Layer 7 of a small transformer language model trained on English Wikipedia (10 layers, counted from 0, width 128). Numbers have three digits each and are written without spaces.
A neuron adds its activation times its output weights to the MLP's output. To switch it off is to set its activation to zero at one token and run the rest of the model.

Output weights of the MLP neurons that the questions are about. A number n stands for (n - 500) times 0.00077.
n20: 539307508560566362548563503530479598592720486559541587631427322506439537494500577583525502575483537455544414441422460492365613515508536492596580598602565344340317483452585545389392466610542528427436452619458379378453339826440307565531457629345297440555357480594649545646663576434445374575476535439522338469566511528457489533400470451470400472436432375534445492534372511550564567727423
n33: 414538538525348469571575549425547429472482519569584560503341410615565631665546424506444432352345497465209574316662371559385561596460457547355779400435614496537597450463430547511487704300537476497488643735450581509343589387413330431416302338408512368534547545554506564627497539376518366420566398441204562478411413390683611482491430455428530321484634410617573660487445604482626536320687
n34: 545462619441528263602434455609612579522376610503571484602577570558436601723497428191439411436584277401587509380670419486390446471473552623592390354847500524533439555399509755421487621528372392388448595531407433506625623491415497583320372506431455639458534604659621523565528485640590518491538604399317573327575459476491669405518437598391479503582540423357512521543554389549627641348409
n81: 624468659385445443515535550573610443623458658680363611464281400481594309427403323470421500497626579593702672589440673263565509483466462494368429448518521439310484404639249408620507650529623509442434430529368649414576606401474625442503689633540429397705475539530510343448525442506366373719548647566457648400429421553548306546575568460524527513724402625584370549545412556580506564522497
n85: 476697454607602457593433595392589537536460546489470588419508629434540428549401621410486395514634511329387497302506484505350352555671605302522556595408563563421491558429553411534399396362440396475463526491519477436425448593352509580534481557553386445539417521566470433669572635550500514671596483343301537375757519644384418823500327472398374607531500583451534550517523632430454470529515
n91: 519488548506455572446500562477604633565632658580595824647526646458358488518724614534512626582521363531459465515447421641442523631497595626488420623558578419471380428518672608550549500616458348402322479683413592431494543670547503445592353580465410415377449608715593614509533437529277581596588673466506639450335583359494494430553401520506468407542649500530558459364671558606539400325456
n107: 626600536475468547515477664482527615355438619512485423461600422616456588205599593470475536374532431401577494658402500545471620413460547532375481566689342370314396522459457617659591395179491543467394428446482443381447563586517564613396586660645549484525368461373634447420409603451506497369494664464700656634355458450694481344332469822500545325506500333487503360478429463521316467684450
n115: 548427469654543367580596570447506612635613523357590421472652522390632555523628608605746582463516277509557481529496427445404522659472432518406408654514375743564529672477551652601346513667332563397660664390436565641530590462416742444642399532348629752433697333472554585562597612506354435531475506558500436436450360341376449437436472572413329555368798428477696466697446446464479519451643
n116: 482550541523590489607431348550312625495611440475370457546536442586506514523602542413540485473558549633531551408468519516406517512567551605606491390300555404444552572580592606648601480362454433522707406468403483367509453624654462378380467457556520283618480453635443618538233558481497423524536647603522548554664486548471703508590517628423379723160529588547419611390410578497497588416551
n135: 192429674395480384629347460567516569612552382528273500503486660416397645569577514615509409516562422437642491465589582634627568482551643586514457563564547638792439413437435509649554375338457458581491534335560474525585525469511547578422664546378621663466397476655656527427497397472452581484616397421503391460391605523488460486514553489517539389606661569392390497491639455478514329433597
n139: 560677313589351569440477583318397450446532249398575420607500326378410509253460635393638714411701503473457618500590553580558509336491488441457650457307624520633578383381442362494344402428697522485559659544488782655398398340456304445509408406494463506469528510431555632535635603570426606500461585595374481596452404599541534418512457637419524513491547397529417597306556497312677467487487
n145: 465428393565577631346588542488403551351523521564474464572523447588567491457473458485625452358326549569560428369490520644594548662503497323580750424198494973671497623749706338480617448493555482565406415573428533580308733545497598473442353497551527500536476456512424398361466638367557323419346500356321455467516564521395425453497372482550480362451445606565500583485458503674500518355580
n191: 506503583497512467422684560494417675591534676456626442540351436300382390491620372370558577477389503581399539761409560718460657477337509605641382372737284339595385561488574807517563564594600476579383482415517470435586471637567482600467474536479538399479364569616554613454500462309446455468445567612503482518426661617451503376629438556494485390361518424491476465303578506617709468488542
n198: 597530453449608503514569315503613529524414462579698578598591424580614473656581428525571492469509588399558416544422589355355463374411526533469676503467466477445521346600644320660552482443573439426456380396503629537627508564516515400365573394416334422378576479458610533413515699311622659570551566333361655494503653561381454314515425537545540232512409316365497611587410261475550492452497
n221: 359488522515583628564657400421647422605538654637520314641589394436572585439417694483578426508462660533471529544568388483455537559560428503401522521403478545680698538407477628310533474573436386503517561503541512461427578514567603590332528471480418503431459692308446736343366570328440372552492458464480509488613587388250380455463372443514439526436520567544472472282311659416525517573577
n240: 580290483491405648606388568613639488492333331407401487603541393611497385329458586385626371448577608606476393446543489471556415680685569458599306541517549422447446412644591479453363485434566674538443458769631464509579566494531646369632517743293541415550569593506481483374518326342559485517494465295677455530445630467613559380553427538442569454437621535466532681552378423483543662488433

Each question names a token from some text and the token that comes next. It shows the activations a of the neurons there, in the order above. A number n stands for (n - 500) times 0.0095.

Then comes g, the gradient of the next token's log-probability with respect to the MLP's output, scaled to length 1. A neuron's effect is roughly proportional to its activation times (output weights . g). A number n stands for (n - 500) times 0.001.

" k", then "e"
a: 477519577512306483671484539507489525498486490520
g: 437455378215545459366528357479455362513396491452554564491512595535490629492495459493350556430474728668522544404518505584499565338523586464558491504496426492540698725485404574427438435610507619399594504487473417476309546374712452486592363538406616382542420580410599585563471448458585555470599511427490497636441551653512425382520566479437496456500483538687551678404412496519641485512467
Which neuron, switched off, lowers the next token's probability most? n85

" it", then " \""
a: 484509491498492504496518500498480489516493651495
g: 465585500571670504636489453413677504497518624451389422551476404432496525261480557343610545462377480455468379517401532413496505490542466609762547484479471412521510603600558677452581601412361629383543386376434424419479455364426629509438478636546384464505409537548515518567422514466448580575647481552620420453529559546515342502561293516464614573533725447465406555499513377395553678589609
Which neuron, switched off, lowers the next token's probability most? n221

"ond", then "ent"
a: 567501512510504482503506513485522504468487543519
g: 576602447541750584515493638479659551479568377389444500522525501400489424332489500461659420612503406508550489542421648490337626353489520422473587488434599480600467477401441499446525448372451579453431646517519495420592477551462505528464459632559543551604513517619539479240336407633608473476520480571451560374584519413670396464410468689618544559802418609517555559523552395576549477408596
Which neuron, switched off, lowers the next token's probability most? n139

" D", then "iv"
a: 488497459543505524489491486493513486509465503529
g: 554543494509594515570594607458510544439353353543684508410481638513550371503226599672423485521587430311404451426415377475497488592459457563644516501502446417460462420375424460563448580520647545536408638551535528635603490472562471391506331492613401480525370479305332357470444433372544411596360495455591628447447479433483676553597536486591501529511632493506398570308345540551413474518435
Which two neurons, each switched off alone, lower its probability most, in order? n34, n240

"v", then "is"
a: 505503459524507578500498501508534545508472495493
g: 534462504566430630520504421593508735494513409479567553519569445330490473541472529560660488514614527507588409491406504449461420471572576403459496504504453506416256351588615645507410560447307552365468558633619646425584443627460539542523580430605562313612396382642665471474500554544484543642457729533608532390592423526563414478366459477574545478720582339382350525511560448508539512526438
Which two neurons, each switched off alone, lower its probability most, in order? n91, n81

"b", then "our"
a: 480486502348499517494438500487374493460500478501
g: 237627509494600563450600634592426492430455502499482554517505591526441297501523453477428465543519598546536469514385542525499576423525476615464566475506313354495568382608379487511508371436790488490547389416562494546520459861593460505342586583477369590496401503429355376596476479629503466580416571536447633475543438427420539578544507407485377504605515500531301367516626584538538454455570
Which two neurons, each switched off alone, lower its probability most, in order? n115, n139

"os", then ","
a: 497504520501518510487679496515496584522515496511
g: 541478588424640518571422520643531397467550500488475574478260356601512535471496573404385485597558579461544563546511452594429664687375583426532482533479466433435541409466447579520585365518444438589511454480579600690499399630447440471545417409436600508482705517636543442493760504487416511348579600400446239383506500682525454596413522439506407486468697552346461377502532460477467325536457
Which neuron, switched off, lowers the next token's probability most? n115

"ck", then "ab"
a: 496511504506491502537510477506512510497500529492
g: 487553502594369647567521509615463525407418455567512405531587500586463617577434440518442490381493597367461448527485593477358466604414516529615493517476537561443625573524606540578460482329441623647609655415399721637614415451567492491460509443383668549527363394457503452496547394376622679574516413476469433675490718449475504562358407652499602535701276506522381552505473510575417538634455
Which neuron, switched off, lowers the next token's probability most? n107

" b", then "un"
a: 488671500512480396498499492536515506523495476503
g: 506598417478687389503488493532562440531550496792307411514578415546570369415590410337569428507502376514399510507534561469356385553589558574400510464532441635566551364591458616597418592512615616603489472624516459565414506528569595465574505488301600368475650688387604351371529523376645401443524518448552534678503497465451522508605452461374430532458512472427418490395390350584563366426492
Which two neurons, each switched off alone, lower its probability most, in order? n33, n91

"ad", then " the"
a: 502407525477502500503499511439502500517489506498
g: 367523458547502497464457489574369492414677434514530626439455643477342516644560479437565578551539443697643552569372459556593527477519435604394484504525549489670593576540501455559402727695669540433247434565413392486385352517515489516554581456425443454459364326564480545528459511519403695482534559581658622384451461411476721466452518431466461432454432580406389408427462548511602475489633
Which two neurons, each switched off alone, lower its probability most, in order? n33, n191

" The", then " S"
a: 501536499520490494500492516618498492493502500498
g: 222411505405492527339427546488422636501498569373448508459343454385505644458552491482558600530524547605378428592563539509681474641550616472624549454477568510473445488537434438436573424659402517699360489588577464371527700781438416666334457652475519363506597549593459526380508454449559577411544502435352552391440491568511494536368532509441535558571620470430432384594486471375471551455521
Which neuron, switched off, lowers the next token's probability most? n135

"az", then "z"
a: 497503503503498499497497508501505503478484526509
g: 447392580376382590502328502514462481490425508446345447450496459592395524497504450611596503666530506307437435648563337515524579464524486482504507447501415431535365449351615466390427508421578579557470512608590443500427501402590386544541378477520499562561374546542445592655280481493268650323486543507509430302566451520492527337510586528503402458713544542568579440553675227500461472532436
Which neuron, switched off, raises the next token's probability most? n221

"um", then "s"
a: 490481514516490507481510217512510472496511508499
g: 510507528531495385557494438504507493569491440593515532561322464386589421466461551611280450569440585316472455299495434583671542447622547397359548587488350419481612522440464311343514572516517629336383445465432391375483619382582375512478513421458493442388670454459610400553678444622558554491345535308415554460587348549605523627420437459576533506507564460387327529426390464390520524523502
Which neuron, switched off, lowers the next token's probability most? n116

" \"", then "W"
a: 492502473507530502493514500448500503526495489529
g: 472506530479510319388576626429414522515556526734515389419512414420511462433489599485773538522362539558620492485411375441634609462565515570438440489454549474362459474569509426411682459438480539504499616486450360658421522394549567465581511552477485359508488574433610684476680440612520388422442503416552341594408613280398699414567522534631469567460536630394401551532498359627532441484572
Which neuron, switched off, raises the next token's probability most? n85

")", then "\""
a: 564515522465495509489493503493500486544516516493
g: 725543508457619606564551566530229516573530426476436488550626576372491538594574568354548543522484351659269543404517579458595485689418616479452520471509371446498409561586456596334494421456421356474494546373488552367550468357577432488438540606484609547437385381535696376595423594486325449472497493475376678588566457499615530473545513475509522449523323609531458587577436607367491450473537
Which neuron, switched off, lowers the next token's probability most? n191

" first", then " r"
a: 499495531515498500499537498474506496509499495504
g: 462573455477433514700549372266573580481392492627512526474351451400479616592396566528449464519539381501477437510611608509447428599628558337554468531577567465537511500529536496478538513424559751437446533415459486419467465326502395555639343377783435317620547485447350563444511537436336383435484530512454503535572513519465548335480513507456581499290437435535371528402409377620424351414487
Which neuron, switched off, raises the next token's probability most? n115

"o", then "ard"
a: 517496507500511516508498500491501424499397500491
g: 382693586430260466540560550496538539442501398568422486529441314566457429671528522560546552520643408407545502493554557476334569568539532474464465487478564415447376393646505574505496714291578575512514420511559377540528426367461453469314583674382450408482399497450553476706433456584459386493519253509561470413461470273462645518382659553574436503525598500518500504581470643569496597519492
Which neuron, switched off, lowers the next token's probability most? n145

" c", then "all"
a: 499485473497501489505498504511561502520537507509
g: 447500619493525529451527390410585291529474425331500600525383239696515489422557565578402500610550316357511449628350432582357508402454483605449498539528481450475587565505497394427503591593542533587484584532658532567574523609464513467437516616530489462510596348491483336495621465477456370500576441379452484597559470442523478769609488444641553423514383458525414382638363754494424481526522
Which neuron, switched off, lowers the next token's probability most? n34

" a", then "ward"
a: 512536504584488510509469499475493486500510494975
g: 279508561405573502568583465549572446598517536647553556555451442450731378525582531602280394394538500674580391642374479415359651614445460425427490560556359503389501416429508401465542595549597571384571364512488484444473503353541466457552638380560399422550408413540450326444550607561493383437695620533486454313542536545458420586489507495712510455598564551655501588612451484508492499556579
Which neuron, switched off, lowers the next token's probability most? n81

"==", then "T"
a: 497500512515488500502522497511491485484494486500
g: 582454497468575553628591452531600564500500444560384444423479483438424616385672458480493497545217619472483561465478549565419429531532506566474545510541504486488617575359547490532579470280376534549609457495509402534463527495525275599525547557490468408313485374760691703351498513739336677561503634606607605591450501509554529489436388552539520577480463510542493348468482613559506420546571
Which neuron, switched off, raises the next token's probability most? n81

"st", then "r"
a: 494492464504490503500523491513489506500534492499
g: 504598592630653634738455524488550482465355415501500513450545492376563647463505431556586554373502392514508497486429493375362500558407476402461503555566437535602638314512529424467533571326378672487546400481593574519403467549611465550620491375515490585609711646446681544535484537435532405511557554527502669622608652522594429324466587578640546556433384441618482561535509373727502459470454
Which neuron, switched off, lowers the next token's probability most? n198

"ist", then "a"
a: 495497502493501495604500422514517498494500497504
g: 554769501518506582537554438601492576526561558513410417573329562579533386569494441455648462259648413450698420653470640428615587557471469577508543440502522425515586293396469463607554547479467407560559556520314438439567490460380675566516540717536618514445707382439499526426674358515573530505419644447568386567472470547560433441503467478297534571473430465492463525369484577432514528429519
Which neuron, switched off, lowers the next token's probability most? n107

"man", then " -"
a: 499498472507499508503498328520507485541494425500
g: 537507536595397448210568489559486418553452441544394423460528509393495391493640580518373680461485609671410503559534634496655526451525526516626505379460403518425512528529386542515583296459510415616538536491400493401551528483537439452460476459591421705529410328457431593692478515295664573614557517506353447365518452483475486468730542519478488522289498351402460681444477467414503560453460
Which neuron, switched off, lowers the next token's probability most? n191

"ft", then " work"
a: 488499534502507514493495602496508499511524495504
g: 509520492490676467407347604532431557446515442675642414515481486488534400469402376389366596578371564527634515544550431422583677528477557524462484552554473542521367624512600450430566504613315404612450530368439603559431539500495642424511414476449579539499430357598602526629566525419517710546466275489556580464531397500437394517599552527706493549571537617481449467797597450603406480679501
Which neuron, switched off, raises the next token's probability most? n116

"a", then " B"
a: 488498517505503519501529501513511569522510501485
g: 494373473437319349508443558355334413514485561393615428524425503262549496525546449604547529449487549607439463611356576441327550611600559588626496470474465531465418593485620548459494651755519635447513605499677368514457503505377659548346575489441424639379562389502451476574449505486389522553612359389399395444497560439529597468399437608469578566413615535504485466474370502467485729515592
Which neuron, switched off, lowers the next token's probability most? n115

"ab", then "il"
a: 549514500488491447516484498497489495505502482485
g: 569638603454590467522492635487557586461535574425586528468406339483418515389493504447651467634541433378484488383648616430717418413550382620558511463478540449407323283470439479538548552441381451364591588535427542509474616431460494422587547478441529515458334446538350612421528611424487709401512626487415607438503574347468469386352517503480549540362367449505533260424284514590469418493507
Which neuron, switched off, lowers the next token's probability most? n107

"-", then "d"
a: 513492502438513495505506497500490776502557499499
g: 475663521609255589665485412403522383530509502593520599455463542546660347568448515636648528597681413474539511390580463474444653453472515425609538520528481451509398654471539349465530486456640476484426468581540419512479477496447563540459683495357459517327536234619566676559289581520410393624481574542527635549554501699537532465585666557596454541544512409428521414482526598477546522433539
Which neuron, switched off, lowers the next token's probability most? n198

"ra", then "ft"
a: 495471357491533502499491450489501533504495492491
g: 352464444503457647438488510461398576503454540688553519515573566362497458595433607477355457541267671614564512597475526601456429595581593715522433450486465466473529549603457417607495450302430436619449455696483409487598423608574419494566484481583491543417531552424346413669654564475340511601517459659467506484475533468290672464364535268493447434403536488632450476604511623518551442510508
Which neuron, switched off, raises the next token's probability most? n116

" his", then " c"
a: 519501461500493509469495523504502500499507487492
g: 502422436460491642548499527586457406556445575561632555538488594287332579473324629643372622590595503445502503507485547561363381467323377410433508508524349476583403380383530383633581572503617597469396486377414514456590496492505288415411381458582480445585471516415470625350438414488499399502609290621564316495571654536530476511450594418362538556498535459529377585561532583487441659597486
Which neuron, switched off, lowers the next token's probability most? n34

"ork", then " C"
a: 500512506493503509495490482503513483498497520504
g: 409426426384342550437459492403451473546408569461620643474348715466597665528558628450572553504511510322500471644381586517477501535577406482452478460562359463417385534456588525454525670687580558293487503429648459402503534556504441397226478595618476729433605642334449510539572358407502403462487465573462534478461594488432463528473531514399575482539485515643383520607653496460577620525495
Which neuron, switched off, lowers the next token's probability most? n116

"or", then "ric"
a: 507520495520497473503506513495491458506485484500
g: 457593610458644409582445505525555396601433507500626508441331574458557381713423508512513492531609568503560486342499395570465403358531539442397520491507514648542467510418605362463475545383482525603409409553332515477477449613558542434442439487318426857607516723533590544564554506586504399416514588483520618440568679657454626444653470567371466568520527436579602688482460564476562524476456
Which neuron, switched off, raises the next token's probability most? n198

"G", then "at"
a: 507495525502502493504533499484501502501512481586
g: 416685546462362524612558459526547508472477372504548488526671604383683611476388519527505500362441586449509514454409441608120383473526477577293470461480588555484514388526595314646451403644533301432542616551446453366493454378505481554675532570656441425617425554464493433534583601433474527540511455568452492522470561447436476418560370472433550584361591488468435476476550645373530378505565
Which neuron, switched off, raises the next token's probability most? n240

"per", then "im"
a: 502484495502510466502498468492503502493495491507
g: 552346562643576503506522406523524545562417486461563585504434534475411705422411548495549395311488386594549509426439520532533648722514407610672481528456493463599619399566449368525527349498650495497453574560527378270549636672528628528520544456499496544628385560563528363509600527334473496591622606507595516465483529444486548535413529553620559440692434429564402641365347352621558624458445
Which neuron, switched off, lowers the next token's probability most? n240

"ate", then " e"
a: 499496512497501532483502500499500472527500494478
g: 300584493552425358595452413444402470473604475360613434417553589510601552552556420439395409362512550450545487355466450478589498410477454510376457488506410543509507396454456402596518280478492605510383614413590597609384454557521460527579546519546477413665244349548546579552433534575559383343563691502453553417442509407522339442344565539474410391466268481455427452595378473622531355516334
Which neuron, switched off, lowers the next token's probability most? n240

"ith", then "f"
a: 490505496500511510480498554533506519433487500494
g: 497667420426437503385453596573444500491401518584525521501499434418593529435686501552396430430603560565328571597439529707409599494521530508507481485517448444358311529609504359547499659301545569540529494345460427516587401469461436559583328460548491558487642459432509336556493478448627528574640575488436492820242443616499520425394478500505567401455374586568532499578537513661619488575573
Which neuron, switched off, raises the next token's probability most? n191

"2", then " st"
a: 457499526500503495496497501509469497495482495492
g: 353455592606547511530502518400580363447497479601590498508668414461480497559551562486599452659538567610535546627612360528441422331444549454360520422494520595438534550418440386518627539995649497450446481580504654430709524529426387456523410481511531444492469549524448580290592444422315524392499479557544476489549432500437509396579452613528580542474517440571475496556375532405520496524436
Which neuron, switched off, raises the next token's probability most? n139

"ver", then " t"
a: 498535513502504506493491519507524483504484503495
g: 449401484413361496361542368499509493489435459550522529469583503293352716697593567446426534623413561387429574532480494503423495513651393502545525479492437481465545404455478603374451382691694613728592533428494651528651530691461541499481566467412548622440526658540589545540645536668430564430476539572459574441476590407399405437400486515491358568478386505593547577591450615427384593523360
Which neuron, switched off, lowers the next token's probability most? n145

"nt", then "on"
a: 527499512499514495525482448651532496512510558512
g: 373506468516479489521438524651332452528519595427451553486625419498426516544354521492731460456583506572486431460526490549520447452501465468289476441502406464434555389413438626470387481577587494574558300486595280543646359541465444556585465297385547702268569416314420543508475641363461521443502654390500382491477456415502470531483475500440449458414472426518650646594497331450410357504632
Which neuron, switched off, raises the next token's probability most? n115

" (", then "2"
a: 520494519533503512498496503500486499475484477521
g: 518284536584502507527655645412412300497468619490501645528442600709350541415416445564280377430506613608378386657489606622557615533596565554628482510548481470553424531476528472509543478498528714619567631492665619583553687389475535454540500523526511535549541388488588525706446418610501571576469425450390462401655556512597454603664554522513413531558533621508507516538465548402429603538443
Which neuron, switched off, lowers the next token's probability most? n198

" a", then " d"
a: 527624514506484513498492480501483483504487485873
g: 589484597489215530644519474486454268498497536602457643547754393643548569474457414548618578596517550416471553563519608659395392510460356453492554459504609495477478521339499508506579434608507711542458568555514622487522507507554532651734493662535489450367483535410514512535723572488362513587629581556470449521548422515455479421535552610569426559371496512477515452323470514417429657425424
Which neuron, switched off, lowers the next token's probability most? n240